Layer 10 of a small transformer language model trained on English Wikipedia (13 layers, counted from 0, width 96). Numbers have three digits each and are written without spaces.
A neuron adds its activation times its output weights to the MLP's output. To switch it off is to set its activation to zero at one token and run the rest of the model.

Output weights of the MLP neurons that the questions are about. A number n stands for (n - 500) times 0.0012.
n17: 499498509484544450482456335428411438535495582610642338622419615474453553419469467489455456475492494408546478617551598494580602362441537526582561583523528527654524125430578471423561474450655523575457452637598546614486485469401575503574530354441572502482461449420373668562432549534515406477
n27: 389610677509547494495583368512592523610518532521467478515461435472425442466411528545432460443512405528580496508539503529417556448418414511415578203512471505550455398404442479426668494406978493401578473597640497390501647553463466614529418322636535667468678515470483490514496542399408436524
n34: 519572540452487553458480456509504496613558565513412428551520494473591634382427630530463497567586585581405401526375472579368495460448411580551469190617387522297594539412561409451528513541748507368523357608540433475587465521449499466570504594616545561498391522483489559501504571411406396528
n44: 501609511670629431648684493432587389410617404427682422467463347615591529525481426555537576461497702484472591503424441318453504443490554500531457564440376527581438550544504629441592401427009524605487495625445493508495664314565503344568522396316447357586585433386596552540554555574543518355
n47: 689517523537621470405502532529577410633462543497263587506464472502494455467529406672543419495651485560518491261437562472463663413560406379403476256673468465473536499574366607361434546403459671547482427444493621348557433515491476508562474422513574481428551484477597556550531448523577659388
n61: 547414573462519548472497493536495553600415572428486290424556455680422585504562577507499586536430572536503435476413520366426556393485530464357584421628493637712505532671398452522320508620611467633539496512456528359581397334512635647548484537423630549471581478434301541359587473402490401446
n64: 522416419420526534528494457445628486484629496448560500556305454475445446582520516613570576463548501462592448420623533450524538463547515607437530353613355550505654415555441631435545490722397499476669489441557411418404355488399506407459476341554510454450593559490516578588474488360579434489
n102: 592484542586454632352419536503568578667556462492375555452428493487340473377510580800391489450481413524565416509443520578457673441476379530527536439661540560581431551602486422432510368447579393365513480489456579523466545521497509424507513469471389580419450508486645489567452471512569391555
n103: 598465576634453511579486419506539473622424467357328445561454653585625497411549570409558501513410441275504509629513543461498405403472459504518383317488466507552534304391518550486558608590608693440480482464537371413497648645511510546550631463443498609468446531441433565597490511349551532457
n110: 474489540418391396475509345612430402347429338442377446502381468524519533425530427357538450529372513633563405463465540653505620534754565525572459360547391458424652534622606586515626588467553402428512506448594523502485557615531367580315439531548533431422568467603515396514622580699474485582
n118: 453569419476490477462445611480545549514442539639569471630362550601460515565607392435545502558647679542357481464558474562535427514555335466552575266410572586485526454535406427517361575560579636619535504249600466438405506551292595445460354473602572464525336676559363436513496387610513398494
n119: 477493617441679458553530227498322395615629591599470332572428516470337575460553509575392371413584253495538485505525595623557551410403589393350750526781406454560462464413505555612446544582270429417450511394522353675545411488425515513489582375502563415576521607775501425627677400530402488552
n137: 614519491339365474445661559466425448568594504381597471460581566505431489498438530520561507340525636445523452624484492470447362575342557438507588605525547634506542696488675406528548742410419467638482449377524317438461538412507393579475277564503480357597549381534492563419486543574578578392
n140: 517639377456554408544591397350508523621526528532462423506489395573503542465473550443480459500544679428424364556485643503541491471569413491479530599437411460579428455510567579473402555424445612521539505614577560382481616404535527321386429365491411502457523603459504534445614530645530570556
n142: 510562337494459497407473448473590438288313500459424486500549522472455504423523493349511529514520458518515465564537445588622466649528388526533430771510449596371575550538546371643634548366718377496387480430603553481486596353575522522614544567464495493544462427506406488534470481683538508495
n183: 413561686539605487383486485579503551342340429577390583451529469430438491468546386510663546392591428462591466486476506415531579536559590587590469592368465460553587481451435354434390477351423446463632585471507521685489616553442476546618411392551493306584446340534552571517555482588486607510

Each question names a token from some text and the token that comes next. It shows the activations a of the neurons there, in the order above. A number n stands for (n - 500) times 0.012.

Then comes g, the gradient of the next token's log-probability with respect to the MLP's output, scaled to length 1. A neuron's effect is roughly proportional to its activation times (output weights . g). A number n stands for (n - 500) times 0.00085.

"f", then " star"
a: 509506459480480454504497502505482503495507466513
g: 334484629486365435529341709362489557391423443170499452669579456578534519661397551483382147534684555554579594369702477541415420428636522544566610389741530843506680601480534378484515364452558435393559339386669856468652553433525283322545421530413578572552502421483506522550414338370469593509
Which neuron, switched off, lowers the next token's probability most? n44

" fire", then " using"
a: 502458391516476472503503500496492477504500608504
g: 241335598378575424581362583479340416621577583479527424471537579546534771425437556410588854547442383461569659345301377555443640566527563501668391590506598626598402531449730567394466518546487649470273515381387701483402584343470445475336350610660587417764368593594441188352397551643483343573
Which two neurons, each switched off alone, lower its probability most, in order? n27, n47

" Mo", then "De"
a: 531479515500497510460501466491518485473499657513
g: 532379652434433735386636546537397491364518387513560310389453457398525398715701431471531753402406544421552521673665552348356486559210530307382337587471448277519393564393864511605602418759514581564444558349351657391587685440474509558453609557533430631546519627440571348627629577371274477420
Which neuron, switched off, lowers the next token's probability most? n64

"st", then "s"
a: 459472527485508549567527537484431549470498490494
g: 647195690350549428441524625722525457633759536565519498550324578643618485276420735705256447511427543488570503529546587462329330674507410518613547531352680376496531272713405487401591717500480376603400617388307456479356484524472642398576574289373417513605503512394429560673487330432638519347
Which neuron, switched off, raises the next token's probability most? n17

"en", then " lake"
a: 464511499467501415514497524511406536473477626504
g: 572573499399442610552442313538401422534262405486524325357449535305518664377672593513394360380469437516665516643495218447783531644450651279500596448520512442580550594747391297582380394419588385730533397512535523583282520700427331365642626613613328708545474430398489650575654519364683594574
Which neuron, switched off, lowers the next token's probability most? n142

"\"", then " from"
a: 498500408511466484526480495483474488499423501499
g: 287303587422381388639579593661520606417324374556418654479331513167576546534564558448468299590796486462325587467395498397342340361520500441396500527638436527539703391569501743510568327583545497597596455663697427709308549456531395565542361441794685562604520591443315396499550606488501628326
Which neuron, switched off, lowers the next token's probability most? n140

"tt", then "age"
a: 483470416508509493584477531513490505478499467491
g: 694452337654566359293486462602540575588389493325532429296471579477529380426613359658261540432300692564627677380492590348453542710543511580497442475479434910464410636332474422448610544514424600427722348401591587452621338648334499718417494560531509538419503288613498286639587515511666310508
Which neuron, switched off, lowers the next token's probability most? n64

"lu", then "st"
a: 525462516492461487503490505488473506572489700531
g: 485369498495558493485351470483792432567174542695420485663386346654578370489676399497545558379573444648300681527414292400265489544465601547468445555555486593615264616372566686186527669491514570430543529385460549481386357479555387405853529392463523622620464509601552491567452398535830470486
Which neuron, switched off, lowers the next token's probability most? n142

" ch", then "ast"
a: 494488495506500511524493443490519484502501572500
g: 608441729432525772542349432509551541322501470444581504290322421645510591518628349476724496302540502750574489592473459328548461348563455589461369461599694575381350471253575674377608615511489391448413357500580501714420481565630419401409566541254419481362363271606464618755537509626349719673
Which neuron, switched off, lowers the next token's probability most? n142

"|", then " All"
a: 498501540381440501510495491493506471498482489494
g: 389772514435560541430530573623552619531475668376566589448376245610406621654452641362608544589506509464333622571640480577312367566612428711351826383593341252582382323571334609562644591400608321503494544499572478598496547374492405312430467549353322194433541536505458399642336460608691622471
Which neuron, switched off, lowers the next token's probability most? n47

" Europe", then " and"
a: 466467412510468522492508472496500500501480501516
g: 428534443678333629649454601582563410425467402685639500441516450490708549752392451568538432430560313371416295355360537267525605424541210590432391479553461451518618378506370568462581588448543497614379464706382636398425514522506618605808569635753621551524359191600651282570284561604458478381
Which neuron, switched off, lowers the next token's probability most? n140

"r", then "ting"
a: 496487536479496495482446533486520486585617541491
g: 600485729407459466392636600470517522568664704624482449748535665364445328678337332579679459444488453418408245479533610749255485460503467441387471525610446475599608654395382578503492381387550402710320611513497488394340645426542492555275250806670495442585492525530645249370432560443602477409
Which neuron, switched off, lowers the next token's probability most? n137

"|", then "\n"
a: 490495514514372514584503496498490498499499489496
g: 315590630445636325609472538469279846653530470450486395597379428528530509534346491569517657461597309535406564659604416576401472663613326363628811610646403573485242380419290646259462555537416475485534593311478487462681427248421489559428564342506267463564649613530677391466602491594621501528
Which neuron, switched off, lowers the next token's probability most? n64

"kn", then "ow"
a: 500500516504510500391502474609498467487496501501
g: 772497358678357248534568690453445534423611475608596472792681441456483515582648364555397238515572506503366406661636510630517424688426396569703613498341568468406379576411345515351676315353469529122769716407324494341440499449478592442521425610488481528506525485522588463602454387500414510601
Which neuron, switched off, lowers the next token's probability most? n64

" L", then "R"
a: 519498515499504521524513466525487501505504490508
g: 517530544525531377395462684654430443379395418560322549640414645502465495295714693436318462416520349648573648577496585672405403646524464287480323488400539785562376582356460649570528322456565527758471352707473357556540470465367217506538394372359782432555492630323441639693496630478663437435
Which neuron, switched off, lowers the next token's probability most? n17

" exchange", then " for"
a: 512450469507494455472504494497502485496511510475
g: 529509476579542617489629577400259577456427382518236564491699650480393504528562202402415560342578524300423395433794423514268580530513319274558642418530459534426575671625691482532531403576664409341496484622675483612451357556396410353418402519676712532588285677562664357511430588411480730631
Which neuron, switched off, raises the next token's probability most? n34

" sn", then "ea"
a: 503481514529512496530502468571509451493503539495
g: 384474729437494509548563633669459420459330451560482488477640459473743562282556546475677507359457434347498470337535433364629557668269607426401595469568302507445557332414675592458617267537486344718512578277733624465599429595443198433609522368509461429455672631475542723380241538548730506614
Which neuron, switched off, lowers the next token's probability most? n110

" US", then ","
a: 402492503494551515505361510477507461503550460508
g: 447536498503523552482549340470359555379487539314578492460418588855538448337678294790583291491275422545579455446371542668607432629574510341333508478614568428482539586382479741344586641545450727457686631279367507286496581354618339496468457657856534603471575486445587463407384442496395418556
Which two neurons, each switched off alone, lower its probability most, in order? n17, n47

" uns", then "een"
a: 497526518511484433500499497614508455494502545500
g: 328459341465458581328493555541289622591511455570565432559727407488353503444602259561701624329469567518469301478550680694590304467569501371539482556640520436598895392594356492331505555495528371594578384484386571332276560715544351547384476416373477557547805573439430546471815401588427536458
Which neuron, switched off, raises the next token's probability most? n61

"g", then "."
a: 499494440487463454535499511481490539489457490487
g: 416635326601697315495658564452429425532376345464661403403552537721341519434558543372694591627516628699270660528593473564653557439436546676291701521341548399430636512286381396520617466532434565349558453483637446333685489521449390551293567470508319286666517708462496437446529167468645641533
Which neuron, switched off, raises the next token's probability most? n140

"per", then "t"
a: 519468201497455481480471535477506522503526446510
g: 449675511367651498447323452543556434457609454553390568381411514604467296489434433460514429639685392387694381569534715311535328522775602329486462484469507510393679716521693514517438478277561640586476253310484461495278378456511470766464466504628593312479507523388610393497348604630880482653
Which neuron, switched off, lowers the next token's probability most? n34

" mag", then "ic"
a: 505462507498469423488508337487495502500480708520
g: 405475596514543718484386349402562585545567670510485395338644509431552602501707678436370737445497553475350306366412418701701423404590580598269370402372642609379657315489435606661492493395482424462510355475516606365361533542363307640665497797389407651409489489277475330652716577371605554608
Which neuron, switched off, lowers the next token's probability most? n142

"n", then "ç"
a: 500510373499510484440500536500410538508378555501
g: 613317430465368564415644469298566482547499600425661472550527507314404405471395397378661462671553495628670599572391376439258504318481534591596279467671714447500606388398651462483442711518502463679336569484467277430494178590509628412682574292469707712661329541585533440503588441432440788549
Which neuron, switched off, lowers the next token's probability most? n140

" Secretary", then " of"
a: 496508419508503496426500473489483516498495483478
g: 497442239479507901515471306645510591416595327324514406514462317392547571692488608381482478468611363632368611578598605466258420461417516573373673479430359562510794603510441564524523473437549586484566568523431559391402206548585377370597622336741681515427576412634506332585377563604365419745
Which neuron, switched off, raises the next token's probability most? n64

" Le", then " Dr"
a: 493498507482507475436497506472395501514442518526
g: 531504558596627511563518534382431487727668422685495435460415510459475530499467693789690570350585474645428551515359707453526623411554548439204607578322584539518470561477616609311460263655378569563372409420083604634525402574687284396432588603533527425632348402377659568367306360415447507434
Which two neurons, each switched off alone, lower its probability most, in order? n118, n110

"do", then "ua"
a: 507505474470514500365482512501447530504395501502
g: 558645386704582337630525540481403574485375498541355433365586495567605607321024502712403442468572348403463418501325329526364640704680520374581390346456523683412362500585429512639597328522521705478362650402775468646623540503399435455460545571692597549429358523354571614665423484502433432653
Which neuron, switched off, lowers the next token's probability most? n64

"put", then " reve"
a: 468495512495486393563530512487501515466638503548
g: 279387588632392499582210581358595552475508464436644646724563442614618391568210609614298568490648612449681468519342769539417583270445594400458585663405459355527419463573674532609428501469400371601337407543443530676794666670430584399469368484460200459417508555464559601343554482518467349495
Which neuron, switched off, lowers the next token's probability most? n140

".", then " Bes"
a: 506508532425467506494585494494499469493497493487
g: 440596626482542575291580531750583719530670719410450560577351388444616558322420630763560386633502426526569575614262558687512621540401491366427309546524524293511683301697307681502453432389464496399350318774496585534593376408522552460299492377576619418527468397560395414281527429305514519617
Which neuron, switched off, lowers the next token's probability most? n102

"d", then " |"
a: 483496265447485514515505511504445554497460540506
g: 331551627508700436534670459451696521514588620429412575413420554533498507150530361448569388483432536474707732491437532487581541609310586516506491334596416618519588671660601486533559695293567433334497517405665527477575489513361420585076625331356429584446334789425423665471639320409342495470
Which neuron, switched off, raises the next token's probability most? n34

"|", then " Port"
a: 503499533497438510514500496490495477499518496499
g: 507679519465495291372479698491475876518674400536450671461555455417415471569533829677480459425496499521574591590306417293547551597499419458476577571428520644409456625355637372475343403557475431446279494641591557619415349764559405342600284432146316658520326406595484571574538581490470471626
Which neuron, switched off, lowers the next token's probability most? n47

" Vas", then "ya"
a: 525507510495504474430503452540508482482454681522
g: 673362437401577610368419561435395070662472603383475486569560616619425433517480380562510479488485486528423317464603826457582901575549656242523549634608450310602552522513480472533306496655531323589697488460380440814510649482380477492379534323487446513612483377347550573479438575576382416475
Which neuron, switched off, raises the next token's probability most? n142

",", then " which"
a: 508502463446397506499500498465498460525518479488
g: 423522479278460483576425539494563228655443598596578437485435458627327688683502331369406706466609713643547617382503405204363521396555482860429227522586646480468514525354673429367523582472496537468384400601398431463416456455640474530680493588637414640650266333441457647539501339658465534707
Which neuron, switched off, lowers the next token's probability most? n119

" and", then " Sol"
a: 489334494535488506512511495695431489475498497500
g: 825503357332506280527665545573505546601488500380527478383781435596259561400547574533567519515495327462415470541412454448488403655561492576136404536458700474493624500445431477385464433502407563452303720651493491531570480789578649322360369587407570641404315567718465650263660476412670424571
Which neuron, switched off, raises the next token's probability most? n110

"|", then " Minister"
a: 499505536392440504496504494500500462501487501493
g: 655320705451647501596345587496501488375323455476542542394383586438516444731512393429265607757494457579417465562697445487352645554458274503486489511508424638450695544469629470399540728453347424617728333668414572704638359299405510571312530444737363432526379484694674254580445443331427515560
Which two neurons, each switched off alone, lower its probability most, in order? n44, n140

" Med", then "ved"
a: 353480500466495521434493438481499502507503659516
g: 532696580526450249298251493467368394406480351202423722409445423576359685578542669316815532474521638443429609432538618169506479580738563491312512496625590386459493604666527400653445622380536482443496525558574377631388524523662323449375473474375611604504365677607474595512410566676570549460
Which neuron, switched off, raises the next token's probability most? n110

" Att", then "ache"
a: 519492494486507493602502392659501481505492559503
g: 570325359630429668430501585637519448345524521711469484565458651695495668582459513328416376273641576622466345484394446405372491222585401266383343504260649418605663592671371740572566789558485553441492630558647552424637581303467580557422459564614522444581259254490507422560652454522420384532
Which neuron, switched off, lowers the next token's probability most? n110

" the", then " order"
a: 500484533376505508495515533486504481502501489474
g: 559487525462738541727509389349549717626385401531538636613518654513567285883302483600590449587459387492394508443458555525425549535352615709338389571418319336423711529529595331475445709563530695364354448534297556359656419442448575543450286619634397509494425521573615405340509180459511503550
Which neuron, switched off, lowers the next token's probability most? n44

" of", then " many"
a: 505486527367453497491514485485497470502485483495
g: 604424428440256532605346589620352559531542284475385465633298553747329419481595414381647545618578499537390338531368738534816530689619465467581291445522539451628525537459305427488569449444512543233723243455495572435358575452447436332583699720647578573544509353490597422547426578483393744448
Which neuron, switched off, lowers the next token's probability most? n44

"where", then " it"
a: 488436506501504494500506472517489498520511491541
g: 651414453457409299443576559459625580501490510428550451536629679623425312736636335805496309464464517447302624461655363748621635469572603570445470603413599439455448623203706512610525245542479453560410660218485428255456517540480541342447715546584633565354396447484456459650414559364564300513
Which neuron, switched off, raises the next token's probability most? n183

" \"", then "Go"
a: 514494433464508507499603510485495468503501501608
g: 466653498620518521285518406514395566335442369650467647428413483259495444439523357661409421261643527505559606424420756306271566461425589482380464489483578471413668623673477683430506310648443395433513767581509377578588332560454547524226428375569652684739507730298409572525691388595538592582
Which neuron, switched off, lowers the next token's probability most? n183